Layer 7 of a small transformer language model trained on English Wikipedia (13 layers, counted from 0, width 128).
Take only the direct path to the model's output, skipping the later layers: a vector added to the residual stream pushes a token's score in proportion to its dot product with that token's output vector.

Output vectors of the tokens that the questions are about. A number n stands for n times 0.011.
"ke": 23 41 75 5 -16 3 14 -22 -44 15 36 44 21 8 -17 0 -35 29 60 -43 -12 31 22 -24 24 17 9 -18 32 -16 33 -36 8 -3 -11 3 -19 17 20 -6 -11 20 -31 -24 -13 -9 -2 -2 13 8 15 2 -54 -15 -44 15 1 20 7 -5 17 -37 -2 35 56 3 -41 -1 -6 15 1 1 -1 9 23 -18 30 -43 7 -35 24 8 6 21 -33 -11 -21 -26 -16 2 54 28 -21 -44 -16 -12 -20 -26 -35 2 -3 -1 -33 17 -1 -19 -1 43 7 -23 -50 10 1 42 -10 30 -34 -30 31 -23 19 -13 -46 33 28 -5 -32 25
" another": 2 -3 7 24 -11 -9 30 -51 -84 0 -10 16 26 7 -14 -9 -19 -18 -12 -24 19 -24 -4 -28 16 42 -4 -17 16 -26 -22 29 -18 3 -14 -5 9 24 6 -30 -13 41 -41 1 -5 -64 18 14 38 -5 16 15 11 33 -11 -33 34 -14 3 -1 -21 23 29 -6 -25 -5 -24 -15 -6 -19 -13 -42 -44 -41 13 24 -23 -5 9 0 43 26 -21 40 19 32 6 -11 -2 28 -28 61 4 19 18 69 -10 -9 0 10 -18 4 16 26 7 1 -4 12 28 -22 -29 16 -15 40 -22 25 0 -8 1 -39 -8 21 -35 1 38 10 -38 29
"oc": 7 3 -25 12 -7 3 -37 -42 -7 10 36 -25 27 -31 -25 -18 -15 -21 -12 29 -19 -1 31 7 -3 -1 11 31 -3 -18 6 19 -12 -14 18 44 14 -18 18 -11 21 -16 1 -27 25 24 14 1 10 -16 -1 14 -18 26 14 -39 -1 -15 31 -21 11 30 -7 31 4 26 -22 -6 4 -20 -5 -11 -58 -18 21 -9 38 51 -39 -51 28 -8 -14 9 17 -41 31 11 18 -57 83 -20 1 -7 17 -26 -48 -23 21 18 -14 -3 4 -26 -11 36 -6 -36 -8 -5 19 18 -34 10 -1 2 -16 36 50 18 -48 -29 -3 10 18 27 20 5
"acy": -10 -3 31 -50 29 -3 37 -57 -25 -57 -30 7 25 13 -56 18 14 -24 -49 -6 2 0 18 -23 -12 34 -22 -20 1 3 6 32 -5 17 -2 -48 -3 23 16 -23 -12 -26 20 -24 -10 7 34 -38 12 -18 -12 22 48 24 -3 37 -43 4 19 15 30 26 -23 72 6 31 13 1 18 12 -17 -26 -15 -23 22 -6 -24 -46 49 -31 28 -14 1 41 25 10 -3 22 -46 -21 24 39 78 -14 -6 35 -4 42 4 -33 3 -21 -19 7 -21 -6 -74 65 28 -22 14 -4 -50 -5 -9 42 -28 25 43 39 -7 -13 -41 -4 20 -69 -17 -9
"ake": -18 -16 1 -1 2 -2 -20 -5 3 -25 -8 -22 20 4 -3 49 24 20 -23 -15 18 24 -3 0 14 -4 -24 -49 9 19 33 24 -35 -11 -3 28 6 -8 53 -51 -59 -15 8 2 24 -29 39 -6 31 -4 -9 24 -5 11 -24 -14 -25 -37 -16 -10 14 30 -17 40 0 20 -3 7 -6 20 -19 -18 -13 -51 26 17 22 0 -19 -7 -8 33 -8 6 -87 -1 -32 16 -21 -2 49 37 -38 -35 3 22 5 2 21 29 -27 -35 -3 -28 24 29 -29 33 10 4 5 21 -42 -22 9 51 35 62 31 -20 -21 -34 26 5 -6 -26 -36 61
"uary": 45 -49 -4 -43 19 0 5 32 29 6 -20 13 33 -33 -27 15 -11 -39 17 3 11 -54 -2 8 48 -27 -40 -21 5 10 -28 18 -28 76 -66 24 41 15 -48 -71 -47 50 4 -47 -10 -43 -13 22 43 -62 47 -27 89 69 11 -2 55 -39 -2 44 26 -31 -6 58 -7 -13 -11 -64 30 -45 -16 -37 -29 -37 59 69 -28 -28 9 -11 36 77 -25 25 18 -8 -61 28 16 -22 60 28 7 8 55 34 -40 24 39 15 -29 -28 -29 -66 32 -21 -20 48 18 -27 -48 33 -41 2 -20 -41 -36 19 35 -18 5 17 14 7 38 -43 -22 14
"aim": 5 1 40 -32 18 -4 -32 -65 -24 24 39 -20 2 -46 20 -9 -18 -20 8 14 -7 -22 48 -14 -30 12 -1 -1 -19 -39 -1 48 -34 -5 2 -33 -6 9 18 -3 9 60 -34 32 0 -8 20 -9 15 -28 24 27 18 41 -19 -6 22 -20 -13 46 31 29 -6 43 9 -3 -12 -13 -15 -12 -23 -15 -36 30 32 -10 -28 20 -27 23 12 22 26 29 -9 -6 -26 6 -38 7 42 -38 -20 19 -2 3 -29 -18 34 19 -32 -8 6 -20 -20 10 -1 48 43 28 22 40 -29 -8 -48 0 -28 6 51 -11 -51 -1 -13 -44 -10 -12 -28 60
"ics": 8 23 -3 13 0 -3 -27 -29 -1 -7 -27 24 73 2 -42 25 0 -59 4 17 39 -22 27 -1 -9 -52 -1 0 -32 -91 -9 0 -24 -18 1 -4 34 22 19 -26 43 27 -56 -14 18 -48 0 -56 49 -1 -8 -24 -27 45 -6 -34 11 36 4 33 12 20 -41 28 5 4 4 -12 4 11 -16 -4 -2 -18 -57 47 -33 43 46 -45 -6 4 -13 -28 -8 27 3 -4 -37 9 55 -5 -37 0 -5 11 -34 0 -9 32 -9 -17 5 -29 -24 49 -17 63 54 71 -16 -15 -5 39 7 -20 -23 4 57 29 11 1 22 25 13 -31 -38 4
"iven": -13 24 17 -54 2 -12 20 9 -22 7 -5 26 -9 -57 -17 21 -23 19 -3 -30 30 5 -17 -12 47 26 -65 -35 37 -7 -31 -19 7 -48 17 -39 19 -12 -34 -5 -5 41 -4 29 6 8 34 -15 18 1 45 -10 -5 17 -31 3 33 -53 -17 28 -27 5 13 63 -22 19 6 -44 20 -10 -29 -32 -21 21 7 14 11 50 48 16 56 5 -1 26 -27 -7 15 15 -14 -34 36 -32 31 6 -9 29 -68 25 2 -12 -17 8 -9 -23 -58 -17 -29 -15 24 87 -25 6 12 61 -58 9 5 -19 40 -35 -15 37 19 -6 -1 -49 27 12
"ordin": 26 13 47 -42 17 -2 0 19 -29 -14 -11 9 49 11 17 -21 46 -23 -29 -64 -54 -11 35 2 -32 40 0 -44 -17 7 -63 31 -18 19 31 -27 59 2 0 -12 -41 9 -17 24 -12 -44 39 -41 18 -14 -9 5 -6 -14 31 -46 44 -24 -1 0 4 30 -1 49 8 32 -39 22 39 -38 -17 -17 -21 10 -31 -12 20 5 7 -52 50 -8 -10 41 -23 0 -35 -32 20 -57 53 22 -25 -15 67 71 15 -17 31 -41 -25 21 33 -25 -23 -5 -21 -36 -11 24 0 14 -13 32 -24 21 28 40 31 13 -29 -43 -59 27 39 -47 44 20
"ple": -37 25 22 -47 27 7 -10 35 -19 -30 16 -45 10 41 -35 -33 42 12 14 -28 -7 -11 7 1 11 64 -35 9 -20 -54 -20 -39 36 -8 -4 -36 39 29 -35 -29 15 -34 -9 -1 -61 -31 -20 -5 -16 -7 4 -27 17 26 -15 -38 17 -10 -17 -9 -24 23 -11 47 7 -12 0 19 13 -56 4 35 -5 -9 -7 -2 11 -1 69 2 -18 44 2 -14 35 39 -15 -5 -5 -11 55 40 27 -22 10 0 -39 27 -23 4 -24 23 -91 13 -14 26 -30 -13 60 0 16 12 -34 32 -10 39 -1 47 61 -11 6 -7 -56 40 35 -22 -11 39
"vel": 18 -12 43 -41 -13 -2 -32 -14 -9 -57 18 39 13 -41 26 -4 6 -9 6 -21 6 10 26 8 37 -16 -6 -5 56 36 -18 19 16 16 -53 -50 42 -17 -19 12 0 -14 -26 -17 11 -3 39 9 -5 -46 10 -23 -16 -23 -19 -31 -13 -41 -23 4 18 1 -6 31 -15 26 -36 -53 53 -18 -30 31 -5 11 7 -24 2 58 24 -13 16 -4 11 34 -34 -6 -37 7 -6 -9 35 -19 4 -31 -6 19 -6 -26 -19 3 -10 4 22 -18 -16 47 27 47 55 3 -17 -37 -17 27 -43 49 17 17 63 -62 52 -1 -15 -2 26 14 -46 39

Each question shows what one neuron of this layer's MLP adds at an activation of 1. A number n stands for n times 0.0027.

n285: 2 5 -13 32 29 5 -14 12 26 6 7 9 -16 17 -20 -17 -10 -2 -7 19 17 -3 -9 -25 -6 -5 -20 -13 -5 10 -28 -1 -13 4 8 6 -2 6 15 15 11 2 13 -12 11 -21 6 0 -39 -15 -1 -7 15 -14 -5 -4 -6 23 8 9 -3 9 -3 0 12 -9 6 -26 -2 6 7 25 -4 9 -12 4 5 -17 -13 -4 -39 11 31 -12 -11 -23 -21 -14 -17 -6 1 2 -15 -12 -7 -16 -8 23 23 -19 -12 5 28 25 21 4 -3 13 -4 29 -3 -14 20 -5 1 23 -6 -16 4 13 12 3 11 -3 -22 26 5 -3
Pushed up most: "ics"

n178: 6 4 -11 3 -34 20 4 -14 -18 34 -2 7 -19 -15 17 1 7 -5 -28 17 18 -4 11 -16 30 -21 -9 29 -16 -11 1 7 -42 -7 -33 6 27 31 -23 -4 27 -2 -14 -33 -30 2 37 -15 41 1 5 5 30 -6 20 -34 2 -8 -14 10 -51 26 5 35 2 -15 22 -1 36 -10 -24 3 59 -19 36 30 -18 -25 -7 8 -15 24 -2 -4 13 -1 12 -2 8 -17 -41 18 -4 6 26 -32 -29 -15 23 6 20 -9 -23 5 -6 26 -26 -8 -8 -32 -19 -10 -23 2 -27 27 -15 -15 23 -15 -13 3 19 29 27 -9 30 17
Pushed down most: "ke"

n330: -14 2 19 -36 -15 13 -9 -19 11 7 13 -7 28 0 -24 34 8 -2 16 -3 0 2 -5 -20 12 -5 9 2 9 -14 8 14 3 -11 -7 9 7 7 22 16 -11 7 43 -27 -3 -8 -5 -2 -17 29 1 1 7 28 -5 -2 10 -14 -13 -2 -6 -15 -6 3 6 5 -4 -18 -30 -3 -6 4 -41 12 12 1 -10 10 -4 5 -11 -26 11 22 16 30 -17 -14 12 -35 11 17 22 -15 25 25 -21 25 -11 -9 6 -2 -40 11 -3 -22 21 -5 0 -8 13 -4 -10 4 14 4 9 11 -21 8 -16 -9 -21 -32 16 4 4 0
Which three tokens does it push up most, strongest first? "acy", "ple", "uary"

n443: 16 -1 -6 7 10 -7 -6 25 -5 11 26 -8 -12 -26 -12 7 -1 -30 12 11 11 4 -23 22 5 -14 -17 -13 -12 -18 12 39 16 -3 0 -3 -12 -34 -29 -6 18 11 -7 -25 -1 -1 9 11 14 -1 -20 -7 -1 -24 1 -1 11 9 15 0 -30 0 23 -3 9 -21 21 -18 24 2 9 -4 2 13 -8 2 1 5 15 -20 -7 8 2 9 -2 -5 -19 4 -23 -9 13 9 -11 -18 7 3 17 2 5 1 -15 45 -9 -2 -8 -26 4 22 -3 -28 6 -28 -20 26 11 8 29 53 1 -14 15 5 21 -2 -3 -13 11 -34
Pushed down most: "aim"

n316: -17 -3 24 -36 5 -27 5 5 7 5 36 0 -18 13 -21 -3 -4 24 7 -12 1 13 -30 11 5 7 3 2 -5 4 -25 -14 2 -2 1 -7 5 14 32 -8 -36 3 -31 13 24 -10 -26 21 -9 3 6 4 -18 26 2 -1 -13 -18 -18 32 16 3 13 -14 -26 24 20 -22 -4 18 25 -20 -1 12 -16 24 -12 5 2 33 18 7 -5 -5 -17 26 -17 -29 -2 36 7 1 12 -32 -18 3 -11 -3 -22 11 0 -4 12 35 -7 34 -14 -16 -14 5 -18 -9 45 -5 -8 -10 13 -11 14 -23 9 5 -34 -3 8 -10 3 15
Pushed down most: "oc"

n509: -9 -18 -3 21 34 -7 17 10 6 -14 2 16 -14 -17 -3 -25 -10 -19 3 -9 8 -18 12 11 8 15 -1 -37 21 4 -1 40 20 24 -14 19 8 -12 -16 -27 4 27 24 10 -1 -23 1 6 -27 -8 4 25 17 -13 5 12 -3 33 2 7 -25 23 -6 -41 7 -4 5 17 3 10 3 5 -10 -32 25 -13 -2 -17 -22 -28 6 5 -25 1 -6 12 23 -14 -10 -5 10 28 7 -14 1 1 -56 -31 -9 -9 -33 -16 13 24 -27 10 13 9 2 27 0 20 -9 0 -5 11 13 -10 -7 5 -15 26 5 0 -9 10 9 1
Pushed up most: " another"

n56: -13 5 -7 1 -4 -24 -1 -2 -14 -23 -12 14 19 -7 -16 -4 -13 -3 12 10 24 11 -18 26 -37 -2 -1 16 9 -11 -5 37 -53 27 13 24 -17 -9 -21 25 -16 -7 11 4 -1 -9 -6 10 -2 5 9 -16 20 -7 17 12 6 -3 -36 -1 2 -23 -3 -48 21 2 15 -28 -5 41 -8 -2 8 11 -14 34 27 -1 -23 -12 1 -12 28 -32 -7 23 -4 0 1 -6 20 -2 7 14 -1 -5 12 -21 32 -16 -4 8 -10 1 6 9 -14 -23 -21 27 -14 -7 2 2 20 15 7 7 16 38 -20 29 -13 -12 -15 -5 -16 16
Pushed down most: "ple"

n490: -17 16 5 -17 -19 -16 -3 -10 -18 -6 7 -21 1 -7 -3 6 -4 2 9 14 -9 -13 12 -10 14 2 -13 3 -19 -7 14 8 15 1 -10 16 -8 1 10 -7 1 -14 22 -8 -12 -7 10 9 13 -19 3 17 1 0 9 -14 -17 12 7 18 -14 23 13 9 7 0 8 2 -1 -6 5 12 1 -3 -1 2 15 10 18 -2 -9 -8 4 23 -16 -16 -3 -12 15 -4 28 12 -21 -12 -15 -5 -25 8 -1 -1 13 3 -10 3 2 2 18 -14 -23 -1 16 -15 -9 28 -6 2 3 -2 12 -3 -5 -30 -2 3 7 -11 12 -16
Pushed up most: "oc"

n496: -2 -5 5 3 -6 2 -6 -7 4 6 -4 4 -19 -8 4 -11 4 -7 -14 -6 11 22 5 5 1 -5 10 10 -5 -7 6 15 -8 -4 -5 -13 -3 -13 -17 5 -13 -6 -13 -14 -10 4 0 -5 -8 9 -3 8 -7 3 1 4 -14 10 -18 -12 -3 -7 3 17 14 10 12 -1 14 11 -7 0 0 5 6 -1 -3 3 1 11 -9 -11 1 -6 4 1 14 5 -3 1 3 8 7 -2 -15 5 -3 3 2 -7 -11 1 -7 6 4 -3 6 21 1 -6 2 -26 3 5 -16 -1 10 1 7 1 18 -5 10 4 2 7 6 -3
Pushed up most: "vel"

n303: -5 2 -1 -4 0 6 -3 -3 -1 3 4 -2 0 -5 0 8 -3 7 -1 -9 5 7 13 0 -1 4 -1 9 -4 8 2 7 -6 -2 -12 5 -11 13 5 9 1 3 -4 2 3 -4 -7 -7 8 -5 -1 6 8 4 -6 -7 1 6 3 -3 4 5 -7 -5 -9 -4 8 17 4 2 -1 -9 -2 0 10 -10 1 -1 -1 7 -8 -2 -8 -4 -6 -8 -2 -1 17 -2 2 -1 2 1 7 -3 -6 2 -2 0 -1 6 1 1 0 -2 2 -9 -11 0 4 -1 -2 -12 -3 -7 -1 -3 -2 5 5 -7 -2 -3 7 -1 -1 3
Pushed up most: "oc"

n398: 2 -1 12 -8 28 -16 -3 11 15 16 -1 -8 41 -26 20 -11 -5 -1 -13 -3 34 -45 24 -5 26 -18 1 -12 -19 -19 -19 19 -3 1 30 -12 -20 12 -11 35 -29 4 7 1 5 23 -4 -13 3 7 15 -17 -8 1 -1 16 -14 18 -29 -17 -9 -8 -6 -52 6 6 26 2 36 3 17 -6 6 46 6 25 2 15 -5 -2 -4 2 -14 14 6 -2 9 23 -20 -27 -18 -16 24 2 -7 -21 2 -29 36 -3 -17 4 -17 -4 -5 -27 -13 22 1 36 19 -32 -6 2 -18 48 -11 -6 -49 6 23 3 -2 -22 -1 10 10 -33
Which two tokens does it push up most, strongest first? "iven", "aim"

n335: 0 1 2 -3 -3 0 3 -1 -2 -1 3 1 -2 0 0 -1 5 -3 -5 3 4 -1 -1 1 -1 -2 2 4 0 3 3 -1 4 1 -2 4 -1 0 2 4 0 -3 -4 1 3 3 -1 6 -2 1 1 -5 0 -1 0 -2 0 2 -1 -2 1 0 1 0 -4 -1 1 2 4 2 -2 0 3 2 2 1 -3 -1 -2 -2 -4 0 -2 -3 1 -1 0 -2 3 -3 -1 -3 -1 5 3 0 2 -1 -2 0 2 -1 1 -1 2 1 2 4 -2 -4 4 -5 0 -6 -4 -3 -1 -1 0 5 1 -4 -2 -7 2 2 -1 -2
Pushed down most: "iven"

n91: -21 0 5 -17 -13 -6 -11 8 14 -14 -17 25 20 25 18 0 7 -10 11 5 -11 11 -10 -2 23 -9 4 -16 7 13 8 -15 -22 22 -3 -2 1 33 22 -10 -12 20 -1 21 23 18 7 4 16 0 -10 -49 13 -37 22 0 -7 1 -16 -7 -5 35 -4 -19 -4 -8 34 -1 -5 -1 -7 -12 -6 -2 -4 21 0 -5 4 22 15 -4 -14 30 -5 -21 6 -6 0 -6 17 -13 6 -14 -8 -7 15 -23 5 13 -17 -6 -7 -26 -6 25 -8 -17 -12 -16 18 -13 -19 8 -2 2 11 22 13 -1 22 -25 -13 -15 -1 23 -14 10
Which three tokens does it push up most, strongest first? "ake", "vel", "ordin"

n425: 2 -8 29 23 37 33 -37 -1 -1 -8 -19 10 -1 16 -11 5 12 58 16 -5 -23 -36 32 -9 -4 20 -40 -28 18 9 -20 -16 9 -10 11 19 33 27 30 -13 11 11 -6 34 -1 4 5 -16 -10 -24 -18 35 6 -5 24 20 14 57 21 32 6 18 -38 -8 -7 -24 4 26 7 15 16 -1 19 -19 -17 -18 -7 -29 -19 -32 18 -16 -43 -4 10 24 -8 -45 -10 -7 -38 8 26 -1 -11 -9 21 -23 -36 -15 3 -13 -11 6 -6 -16 -10 34 -6 -25 -15 -13 -23 1 3 31 14 -13 -10 -9 -9 -7 8 34 0 4 -10 -13
Pushed up most: "acy"

n7: -1 -13 -3 -10 -5 1 29 -12 3 -12 -13 1 20 12 -6 28 -20 -16 -3 18 -8 -11 -6 -8 17 22 -1 -11 11 26 23 -8 -19 15 -28 14 12 31 18 -12 -5 -5 -14 -22 26 -3 3 23 25 3 -2 22 4 -26 -19 -18 -6 19 10 -41 3 -7 4 -32 5 2 -4 13 9 -8 -4 -7 -35 13 11 -13 18 -7 0 20 6 26 6 20 0 3 8 -19 -7 14 -12 -40 -31 12 -22 26 24 -3 35 3 -4 18 12 18 9 20 15 -17 1 32 -13 16 -4 -4 19 -22 19 -11 -43 -5 5 -25 9 -33 -4 -14 -16 -16
Pushed up most: " another"

n65: 17 -10 5 -4 2 -2 -42 3 9 -16 -30 4 -6 7 -23 -18 -24 -4 15 7 -19 -7 3 -12 -7 7 -25 -7 8 38 13 0 9 -21 26 -2 8 1 -12 -34 -18 -13 -3 10 3 10 -4 32 -12 -22 -26 -4 -4 4 -3 0 33 18 15 17 13 6 31 -18 3 12 1 -10 -1 -56 -13 -3 40 -26 -18 2 3 -15 -2 26 5 15 -6 -18 -2 -17 5 -14 -2 1 -7 15 -15 -2 15 10 -10 -7 -41 23 17 -20 -42 24 12 22 21 -22 10 -3 23 30 12 15 -8 -3 27 -2 6 12 -10 36 0 2 -4 -3 4 30
Which two tokens does it push up most, strongest first? "ple", "uary"

n6: 8 -5 26 27 -9 -33 -3 6 -12 10 -7 -14 5 -1 -11 -16 29 -13 15 -74 -51 22 5 24 -8 -17 -15 8 22 -41 -3 0 -11 20 -12 50 10 15 4 -21 0 4 -5 -29 5 -13 -4 -6 10 -11 -17 6 -16 29 -49 -15 -3 -8 23 20 -11 -25 -8 -3 -17 17 5 -24 29 -14 19 8 12 14 -33 20 -18 -1 6 -18 4 39 8 1 -4 7 26 -6 19 -30 -23 41 -11 27 36 11 -11 -20 -1 -14 15 -28 7 1 -2 -7 2 7 -18 12 12 -7 34 16 9 40 -27 -29 5 34 -8 -12 31 -17 22 13 -16 -4
Pushed up most: "ics"